Layer 10 of a small transformer language model trained on English Wikipedia (13 layers, counted from 0, width 64). Numbers have three digits each and are written without spaces.
A neuron adds its activation times its output weights to the MLP's output. To switch it off is to set its activation to zero at one token and run the rest of the model.
A neuron's activation on a vector x is SiLU(gate . x) times (in . x), where the dot is the dot product.

Input weights of the MLP neurons that the questions are about. A number n stands for (n - 500) times 0.0012.
n5 gate: 543469657380525704584586475643650623433483829540489459612236638308395218648217631386421561521547601342408482546548429343223554592506423701335291293491367584597700377464808238812417218429410430
n6 gate: 581342523249624667318516399719571357610290622656410528523315559398564499662345550427766433578313368556616601627478298454793361352566592381771325447663615663315422689358383668445211307398346425
n25 gate: 459320495388645310569217503790466401704618660357449596652534504503733468728739518321664476362410664383505458405321647445386637602541408329575669667585331605589463445383491439663476561699605544
n27 gate: 504565490533491436541671392506461327500359158172339506423506496511464472586807424270402566285877580693485451656241282778630572638346541527328540729421372485631373508481358622419380268666503260
n48 gate: 336517326435586513501239534536465509600480325565561381456421773543592737574406677599503931473506618603542806698280590487341528388578431390362390358378594702641475573521642592624817447702693521
n61 gate: 586558448384415633451325439256560520516328516347567546637483396334275540419631525665655654367516481494703248617574514466673744323287722685459507539379662607670681537394513549550407641646199603
n71 gate: 527683515182635639259424425550380327296551722538574561594561594283484548631464343428450215598539762513612593481439500387595546715474612346477486467641567522257389729588295464623585289394010648
n72 gate: 720481415388561577316553469684396485392802418293319476457335545231843411487604312367494505418438314576338455143490425355286590500537507740581382788230787455485361351548446696674651581509731629
n80 gate: 443311572453572730421381658509698369639439493407414461677465368312432648405315814265638521337643774615540599153388576302619222661558488261574500778415561677680280582663442643640444591629853410
n114 gate: 414470389657510553659668263620399457797367429345423474319329590482680669307731579628608591644512449308452469492607407553793588636409419330500363361199280685555309465486518600334515176541338446
n123 gate: 567632448396648971583542692376593484468375644490473557300383678662507405322488634584588513420627686860418618690581378771448576696423399684487327354292481676599456628713505559263384377426414368
n124 gate: 454376847769498465453531279564632508407542312533589319543545358216443605321386399246441768618292240742455546507590415462475504690290325690454353630652402544435585587646630712376533547454695529
n139 gate: 794448387785292648403477468696447484530453641304345559568629235498564595391406664738530784726451401758509663353375648683444439794712583498608451676540584350279842657552194401578586530783634342
n149 gate: 251446284504523504407633558264633423796590274461614638354700366558623548513448441621441503475356307324550377221397636198427542700430361803334416174634582682515418320549460540597429480580316685
n165 gate: 546544496459488685412518470641478442621299786466682752168499715564393501453368691436631572746388588657477441622298624408482455553548489494495266409513564521502604630838569350547638421277642637
n172 gate: 470303655404784362349313532307631336388541642566240643290552511453342740761323584515548671712598604520422433374606578421677430632492290718522639475565597367560425469463505613706797424558318397
n5 in: 257653603764346544638809502427506453751552467463512592528306381452426489703709368428617470245587676626471449409539507581502514520676631357644380565378657501262373712445590433754729647509695755
n6 in: 436610580397437534479574463617461725241416675425289167558405514510550424407219405237553436467383379384509553809501466423703525368587425509476228173658589494454284281636346746376596489427703620
n25 in: 348529381636434429427440625336484695469538620385430551258751416508636506312365433515343557457834557752452447448382614622613759432622283517732620844566597455567695685729397340761664719337425229
n27 in: 387575713455344436539646360475568818369487744597443439291475586445499315560660416732598515548499318439447446465409231343331758801870309552594449660621519657513532362605491546656292506427339393
n48 in: 608666539551509353304409614736505777753459566610340452579615473476386420566314598481542788321378318583526185454560371445427352610410801518498525512663567482322274302516482894461557570320548477
n61 in: 524512508509672509308379677619287491329667327636343414452749505639344328727370363499623549355459528703397623661367508400352519463638442685560713556509651323632569585338477515506733406648440483
n71 in: 582408563320208614681556237680484697598393127424390509602581463475654388412600495614492660443422740257405565249553505644508595516126315395461658767422259341270548457494429347451598578511474665
n72 in: 529644300624578115100435439579316540488426394665372589693457157414718583634533461565853428612648463493511333470473411481748633586376499472599524606333519495345706726537359443587565468742546256
n80 in: 651634410380389524420579372575362235656436592430520446914392709672749385492307234477288472612476242775557323406481479390582434595295599498271412698680704434264712772658484463447766846595297592
n114 in: 513465487446896577391790344496647652602243756588712544253281488545451467455651621478439376337443441602383674558565566382496483347287353355383605406315314422550534505093561536618387622388590339
n123 in: 534334716266492428368879444456570555384536572600569627388707513490304647534576460547609472492537371504716265770668259810539446709349363619322565349420461848674453325286450677343408463466589472
n124 in: 459533423489392533418385438550722522533537506426417376400256516539615513519601427537756614618475356322617424608854579463674566669397721710596787537382645734364848391514404397460700372382520591
n139 in: 185687437723696427577627602607492569617365446766650555541558660547467444383536359246424472335683570257266286535655544209620461476639365545460575576755357686746398447369541793443551589229438380
n149 in: 549506401303673589281459426230393718419589667329315712507269610498466361172609778549531575282318526458634609290317359455579379872665440841704587595368263279480170585461538450514372268482515395
n165 in: 502585411665579390404332513660558596457765454322523624530607438453379573374508492838440476481717467532588323597536299698222554469464617453313481367117551391665470460435680686644589479474582238
n172 in: 641511244317518468695327790333539395356826532546272542524449430589704583484440270564534438526424602594267246406417470447310630533364680370441583409548469628359583420639653540494358518350678518

Output weights of the MLP neurons that the questions are about. A number n stands for (n - 500) times 0.0037.
n5: 330438401549597340552252473383487616441170482366495487434356678376580511357506387425527516820465452314616515561428390351450481401218500640292510317586352598559436663505699420573625336486464545
n6: 425365372669418573592528405316413570622845566380390534586643494424488586546553501523445584596417370620433366380483581611541415609724564355618614502447579294393506598620428561379653528512521445
n25: 421338512431663548597501591629593501531211278555329458617645603452403559399756271593476571481403568495385482455807635571526535450463543513464586555516377484220624614516637497363622404577486429
n27: 542376408359565460434570655440553600590029498392493460518440484523610551490481569369440415266618713744555509623581396564377542407333549419502523504546526471520499530450382642251420486520502318
n48: 392511639562698297559423322323653425708302534554516682691376771500435579437507369539375311495704677619477532466558630618550611608515592547465501344465564630510457362697491318640562630519538471
n61: 427330646520514492548435324636455332588618248636381342594660486462368504377613336546393576419537469299668542549563387666387292743447610338523532411601377446691346572504418342547335338577668400
n71: 546484303483411623486523413676339331223433481579516381338341464598441527384562449464467292722520559498614605506326490726664406454684351598547547452446744517582607473615552413398456510448474360
n72: 455304537473277567768708493619525540540673448412555347214470513780479589413494505407571489502570339582594660535493561435498645587561370654507693417571445641496615377575463589273325470509421460
n80: 533598362728660459385460360284679419370524348478493370538392457579348603450659676318703399543229319493343477533770749587612470465392659614461575448534756491513419343609390619666596552588427487
n114: 473574523336399457503473489622420723454656482454537650402582375423586528539564339672584493368418521378570383399683270695305379269518565589356593442358546673498547382483428500386478386472545641
n123: 446540544561542557397580452628635393535669385552478592479464350610426382302517529537521526380643683378551449594314450434540410467528576389304804462455452569481524442471299553461399641448248630
n124: 509483594472501664503433405284440682440181611492468645546440402592438420507575402379717567583373567689637593600328394538795550473485477504441307330664426418428428639512415719439664484547434604
n139: 607530515386523344474441311217623497467373418490554466363423389719740713510617448529551554439494471591479569311238413603567607557684562448606516560539633358559558369535420471667518627704595552
n149: 386480501302486616342660538423611639407309329586591455445583625424473654365477430397436462378495540624545323384414544469790554429646448386521370655516630668610464450506614671453644454363545455
n165: 395495394573480449641315463276683419588120507520464388490456618463643643464376697407478295528337563417445628408426503492665468458607477703302387387496646617665639475371671511369316402583412514
n172: 325595592464501692381543509564556523691473394537436657480286548546386454570404649224306492540474567611754620574432477439518393564395530616461437234668544442598399479572573674269546458672416489

Each question names a token from some text and the token that comes next. It shows the vector x that enters the MLP there. A number n stands for (n - 500) times 0.0093.

Then comes g, the gradient of the next token's log-probability with respect to the MLP's output, scaled to length 1. A neuron's effect is roughly proportional to its activation times (output weights . g). A number n stands for (n - 500) times 0.001.

",", then " as"
x: 328636475423506533460590637389408670475698497423638645675673579577546604500444382479225456322362294395529428567607487488658477445354550615644498647412542353630417443504513442619229352604539555
g: 442516570446531551497534490546186725542564462353502485424689557339461472455643546649294350687475511570386530637265526500297616399488314542120549476541552357710444680623642462642586537685331413
Which neuron, switched off, raises the next token's probability most? n149

"i", then "ous"
x: 396555391614561471614413692531599460499719625492362469725499633556469347474617575648141587423423716443568524370649448426472370343433581461553685547353572520465515560556513453495372427399542469
g: 731410469789542698419687630423634419681533609438492434365502225303612603436374524428460371298551759779300411388395516507476384504405551615418446366603377404430449703553561298489448582498552497
Which two neurons, each switched off alone, lower its probability most, in order? n27, n6

"ague", then " and"
x: 422427432604628502620520404551344536637750309447525599683500531554509702529653473511312627354468230628427442430458490463483348510383536374473536693485542330543455426587612367495423547534355510
g: 495487349495586588436596597522302310327473437491660462664436247539478447671589363498499486322312529435555300618518423577469567354129575627584557677304411445559219602187357488584494452491492424
Switching off which neuron hurts the next token most? n72

"le", then " S"
x: 478580325531736411622586391455319517499783358347398567595505453630518499638635579449543578386469267447493478448609588508486548390497501494578641573653670411417469511581485461400489588491480337
g: 409674495594325448561629708538588815749390459380331531675345683673375317322699364511449586440494519504521511412489475498548534371473455310651627799444607548523489502528394377652651278568429603
Switching off which neuron hurts the next token most? n25

" for", then "mer"
x: 446502691365491576482616434490433594472663480388435634515548693823582683629395486282360341471511439497461490536383419420647431488452576324644435517551560231622730442518591367566571492454539540
g: 549428364251571410747448370566612489636326648378492200644341639564546403398571453419516426486599655660511416595463327376238539649538333372563640325520335354463482465474621689538670740476471415
Which two neurons, each switched off alone, lower its probability most, in order? n80, n48

" h", then "igh"
x: 410500327587494669514258861385554563452592411278552299528342574597602460586505429563491351453389426530582464612604488587581471530399611379581293592340356533532669264533691479573645513349477598
g: 545535193574491392494653355591416428249437546371601594548556508711584568534676235455389460435399418310515610761481505405315522562248381492487527460509524702315483425664550472773611592712531375
Switching off which neuron hurts the next token most? n123

" f", then "ar"
x: 470624432453502612555509614533368658327485366591458471438406803603656614675325512785556299480453399636565445578452524479502508426356572379428368538363314628369671486487463281628498532516459449
g: 502474335590688595410642463599576443558575397344580381357525567465306531503601622524412392728303542518490384391511606571222426516523116574491505525288385359566385668526294319192398535419396469
Which two neurons, each switched off alone, lower its probability most, in order? n48, n71

"2", then " ("
x: 395479386585633637522534332452482483399653343444579532549478655522453565464322564417342453472453237495563446387614483384688331424476400474311613779395529374671395569572505370507220454417319516
g: 437400398430273470544829597672368414325499311606445465912555437471414573547539409400525635412630439441695723490565422488330470468472575189624583564488530492635441634544486495551366754500497616
Which neuron, switched off, raises the next token's probability most? n80

" A", then "fter"
x: 300693359505568455460582438431396615389613496546570465460559572463451528565421579361580419373497315430524483651453443198635479680623376157458455395559722413621652427656345295486521527368358553
g: 474421410663669477627418534374588405596438469505548751706340429474595432538597523446638663453443457291536409377443542031618375576351440593591419308568339705593506595429645597623402442673394328
Switching off which neuron hurts the next token most? n71

" with", then " the"
x: 419711633366432666440582356446403586354686454463535544498480581787608718590443514374467467538438286393477543519378420478710450405462671406714432511555645350640696523650484471487500418467546456
g: 352361638468464779667568548523667742455603613584417568509415586307646569566585408399424297712353487592553397293281368800522573364398631430588516415500537613482432360725399444381475495548439738
Switching off which neuron hurts the next token most? n6

" J", then "o"
x: 370502352622448466438414511342398450320675544525583455653227737552442545460582558785398443481461576561684336594547426342521585612370408315615585453534443567632499278479514625475423570465460564
g: 295564521633600446553434665322461933447546513619191699601536505678543652523416387547521468420228419465409559499496416389520493270450528596506422531576505534303512435530556628183604397692509516
Which two neurons, each switched off alone, lower its probability most, in order? n61, n71

" |", then "\n"
x: 527574433461320307625524585459514642492582404470566685552502484497383658516520522448382644429359336559488567502855696443781520519496536276426460563321517468495412457524610460690464396466567399
g: 505504437600408477544459444398405443422341517465584627421546320389472508453459761532661570687380650683586255217460651632524524456621511437442297557406481716446409546670663518483527883537423201
Switching off which neuron hurts the next token most? n61

" d", then "istrict"
x: 361535628750673546592437564508604661386563460441415540376432570598621708563493516740415408493418398557414591715526575319608317481724409536637481698543382500510601284471540346650463695472470489
g: 558258578469563365725488280401544112510495700419547419527689261443655447566595422529582576428464409472569442571438475487325606507615341436583665713597502695175541622592482552609424449544375638
Which two neurons, each switched off alone, lower its probability most, in order? n172, n139

" |", then " I"
x: 423656474340246503627426621499570564473566477577557648401536709578383684501504526357287427484333461470350606570865547497689415548552467328558503527461627433447492450662549485603362455493534425
g: 529486419413487467604721658419446490653432469735359424726554630617573601375462553476240586568757305418435624357479281619451569363651695539411449439484566577493575293541461639462421748669553786
Which neuron, switched off, raises the next token's probability most? n165

" be", then "gan"
x: 376540683487586511564445462528403621310625648406556685561413424553553597635320659708459564561566412520254450650415632534447431470378512413354456636495277462431627384680598277566464393374448616
g: 647223458440397512372430235538383249465458500567550559548560518697404501718437687393481527530507379367669809469430701494399753492679297569486610550403444732496629656386598582691481507508566453
Switching off which neuron hurts the next token most? n5

" N", then "ational"
x: 509561582508473621751589536375438523510745505430489488691481712573612456419522496654423427577362596660635402752475378384510432485425456351512502627642413716512518345555638445537377498360389358
g: 511345503602577586606692618507410432626452508710412598528545650476610717365380777420394623438417577550307441322415500635653617596678241581444466636468279412383219479267627525500360557437597355
Which neuron, switched off, raises the next token's probability most? n123

"a", then " St"
x: 399637275587518406478581621528358494518753437575354519653590565606357566717675555547479695479609352476600514600636518513615500358480516562482615578404500523585412547664616379527345383567544515
g: 486433431558574398790512413557396539711500467535678514552297333772597573486506392258527378601638556361568414731480656499491678595535594484747300619397386642588499649707298556586378437648478351
Switching off which neuron hurts the next token most? n114

"5", then " 198"
x: 398529387594489627584473461453558512308626314535655461566543707567407596478442578380467549550434264506625572363616491419704299468476425453317619672319676275627438562571472358502175428422462521
g: 447583651419463578581229512341285723626493648530672650563572568581438415739396367431513534518471550363321283416540340687437419696475498557682444686636465405409373539310631323568722296547492582
Which neuron, switched off, raises the next token's probability most? n80

" r", then "ed"
x: 389670460656478552446306627505616538574619534576511521574603545455588733552487431632563354392446421489424380749356553615580313409483340426606434518568193375526721406499528347640561781538521413
g: 384480594571762312568477196477394456446557584604548578427320536460307650384567323460171593356379492556395387363592445572442731592276425507564370526621431525443494363679511424328633465375673297
Switching off which neuron hurts the next token most? n25

"c", then "ill"
x: 562651477330654417344399410564499323574448413506504572645301626505530447451370546471465434539292450661604329389540521597976540491424490627410356481404488500233641296441459383467579531384471304
g: 523431373563526733171473539560337392541486330375256319525354689431534480188500451508545515587512484450505460413467744696368500578507738563573533384344654644516548608474483530441502452495861640
Switching off which neuron hurts the next token most? n6

"ect", then "ur"
x: 481568441691396347553369592608438446670614242542581751557402590550603511669427629469329413483538382578370454499574276607669529321482361438494383694421502452492567472438302311581671416497463348
g: 699409372570599504423556777510639578475529626426523383581433597520635634617593455526681198462402432435718500427404541404604336580416499342425463347349664577248630538091690364529559533506464468
Which neuron, switched off, raises the next token's probability most? n27

"f", then "ect"
x: 540591507425451470408482506540361585610468324532512486601510780494795530563329687514558283422467626846671483469536431489674449351451642442389422491386500664419679339574382274617593469455536379
g: 666580658235478277610404601442447585495485607484710594639597408415401318533383440614370483686521339455455495295640424577636533469248561476499562416688532479597550308133377546470548506371777449
Switching off which neuron hurts the next token most? n123

" De", then "S"
x: 454529431525631432552454379594378556638643625505526615604430593611466452704538522815458479338439460575636416764673625338477450557401366506570627497561611586390593467580520451738480515506438595
g: 329458335356384456701477525595487742548594192558543399408388492410504537495452667636415445482356304538500585469592371486621493371733720401552675528423419510814704385413489502637389527211383600
Which neuron, switched off, raises the next token's probability most? n48

" be", then "ing"
x: 363526683509570471588432469516351602328597624397552678573407481540591605646361647703418564553589431586214490645416623549440446495391480406322451653476280462410628387687594274560486393360439583
g: 472425469570413340645412493432615519608373444540541394800328441441511524231470536545504419350353581531180354351511397393380529405392718430394521526433471586331206523310447300254499584383370339
Switching off which neuron hurts the next token most? n165

" o", then "pp"
x: 376639429559494533674458464452316519485520687558480518464646562642681453720576510574405329479381323427604627639468481447624336601419378538585541565509644448523924392481547310548641485346604432
g: 509595358611739356593369423454612671500468519525646699440441523567568513457493570478481539353596692463508481375463435606486516670343326464450644440561455539605651366590664460673521301201607985
Switching off which neuron hurts the next token most? n48

"an", then "ag"
x: 330463389403518406465428528490490577615822642436471408575487589481427456515690655609549599541521467447505494589700427330442561354441520521629425578476489647468645401557427523416368460481473416
g: 788512470278494641496458525172568382424535622274624383528395703517354642192622559470472382499544450336670722504483401709408498393507479513641433456452283391528391601505557664653600569417546354
Which neuron, switched off, raises the next token's probability most? n5

" as", then " b"
x: 397688693458640530390508381556366485349649503377607482555566629698597715614447569446342608567272262458459471622507484567714564501489684436532486496430731385644655440581648406498434345400563580
g: 516461483558563379371503561422277695329617327361510333514640340652538517522397332595666582356622552491686557462711651347557404415297381323529432543368323308649627402333231523498392658469661408
Which neuron, switched off, raises the next token's probability most? n165

"iet", then " Un"
x: 374355435702525367522394606455488690496660448431302601599514409576438560496547437268354502533517522577420433530609399651389497426394375371512447838522626554412641556414423398368409300412482432
g: 648258437396476404692315586495498391504326488553416586495067505705475485287605370365601535565651739558495411504510639370587671557715389358384509402539556678564564479449543613579639367371628602
Switching off which neuron hurts the next token most? n25

" |", then " Pl"
x: 514560427609315315658429583440558674570524365415445710703508528559373525507579575445381663417330290474417474535627555413745401572454567286588536752391403408339443486685646421574537383363605407
g: 475411443782484603567395386736477487754590501611342598650526331458547534459579462404550614490536520668724539454488643330486392658612482573316221526687581628697395742283528754599477558492599513
Switching off which neuron hurts the next token most? n114

"m", then "ong"
x: 586668335422493431434439476650381592477569574585507416202422682389622499699413478661371457490279415474436506537705428694510408391519749470495550599508383283666493408611584405427464520388395628
g: 596578438661433711381458560436610417390365535497649528454409420457416547319615295438409711712454319287377613572473735679663616624482626578232717301504457653494402398399530490381398364503362687
Which neuron, switched off, raises the next token's probability most? n72

"ore", then " rec"
x: 279524634706679498379477511389397538174490524494574638637380521596483689714548659508529472457576502617382587625365430623343499232351464486434440640516618383648574563727664396450513435446404511
g: 641560528731379421456228557683546391349441668398497474503537393667309252506240441614492560461508493541383568399401520418284580848475430398687454473360586550535412625477700489686652278562547501
Which neuron, switched off, raises the next token's probability most? n165

"ard", then "s"
x: 414593526655609389535546341648412592445753324494696464477562575692394642524391581510300560650435400500262509500568448492426356316340627314520426538463547380519475550569400615359649504539549510
g: 429330294318300356337401490526629395695438586709509378535659314418280499474360590432434371520367392821505418388364428428340512595435548261450422616393555671598492379439382659299357533501414434
Which neuron, switched off, raises the next token's probability most? n48

" from", then " 199"
x: 285529695398402599477614497385475706517691446457455639537548624626467614647420439344297387503539274448420586481493378486772438462486654369747396556512541485584579481589504512604562449509514693
g: 428385603453449361660350565327472450536343769620530437571411525318322403544389451402705507123405517551445209259375425412612575647404459605567491556653558402404454469368423422608558317568354692
Which neuron, switched off, raises the next token's probability most? n6

"her", then "man"
x: 427617702469732232577163409563571559525685355506516531694334403567416437560532516442496419533423512488276386547661510551235521388354606397674468523486443482485502390603448700498443561468435478
g: 482485444597541719430618242767570572418569465310436542534604416544355369657653459465643118563420484403520633474427553441439724357623294408536495468343390544531517688556488513309695357342700407
Switching off which neuron hurts the next token most? n48

"A", then "A"
x: 350517427597560611620561414467439526589696153512460415708555520453393515486595537507413648553485341485635464495528425388618447694266444424471535576548569216620540353427559263605489573493395459
g: 612362460323542619531436698499592390681303435540442611473503538550357373244333565547615581294570759461472445396446384358566497694316400405463378385634368440517558306410617463872471718446570390
Switching off which neuron hurts the next token most? n71

"id", then "ate"
x: 299405482553652391432535695615630595405535507543380609452467513461503612487389749522281333383470586745450631566452364653504618511345564488569470586252603303434474127587423253614530531613548471
g: 535458396593603609461661470476442422643468544403592519488553611504448537662387392590298383244599481377122285500737515509503609367123680680488569549552696616462602756606469515500468597450436517
Switching off which neuron hurts the next token most? n139

" S", then "ince"
x: 374545549475563467692461712354305516377709460466485430606457616680635643534598509533661425509431452542506411601575489454691429606552444453423555258478329557662536316507537397604540691301254496
g: 497562599471451518466329528655510564369391467590419811593621373551635508464292313420566570553472558268560254346301805667674564433657548620380547388388420540420299557564715390562625424540527719
Which neuron, switched off, raises the next token's probability most? n114

"ic", then "s."
x: 287628547705643489433741599501380491624557318545605551553758457490410651586505544546375450345519282776459459539542404691601482227432430565427360713430449346423594548636619542414562510556472423
g: 468604470435315398068511421661479404738529603698535443244512373230373538209419443455485330445428512643536471323414568483482548552567461517634438524770510427480498607576370639511559516345492323
Which neuron, switched off, raises the next token's probability most? n27

"um", then " of"
x: 440453402587639389557625471473372420510779391503537564560469537459424646588594568429305461508535204623551382526525451627608356528484451388488580736427417401598462572601471345411252459498480448
g: 540247546411424400323612474497597613416598295560724367536322356293587552618692582416526490550475540368332441479432358684336547458555483516486388328715631529337723618434749360334574441578606263
Switching off which neuron hurts the next token most? n124

" 199", then "2"
x: 128564472566432556585429574535421506446548503409456392455693765361396446473478392559584592456343531794502482276586620519595330457373463332613289581659471407451364337621443267446333490598433484
g: 517489274530449473866245491771236553320403430431529474573496501598472465612566558536231517448546367437528551567563451641500622589377392337455368708625587581456562282320243424658440470410560412
Switching off which neuron hurts the next token most? n124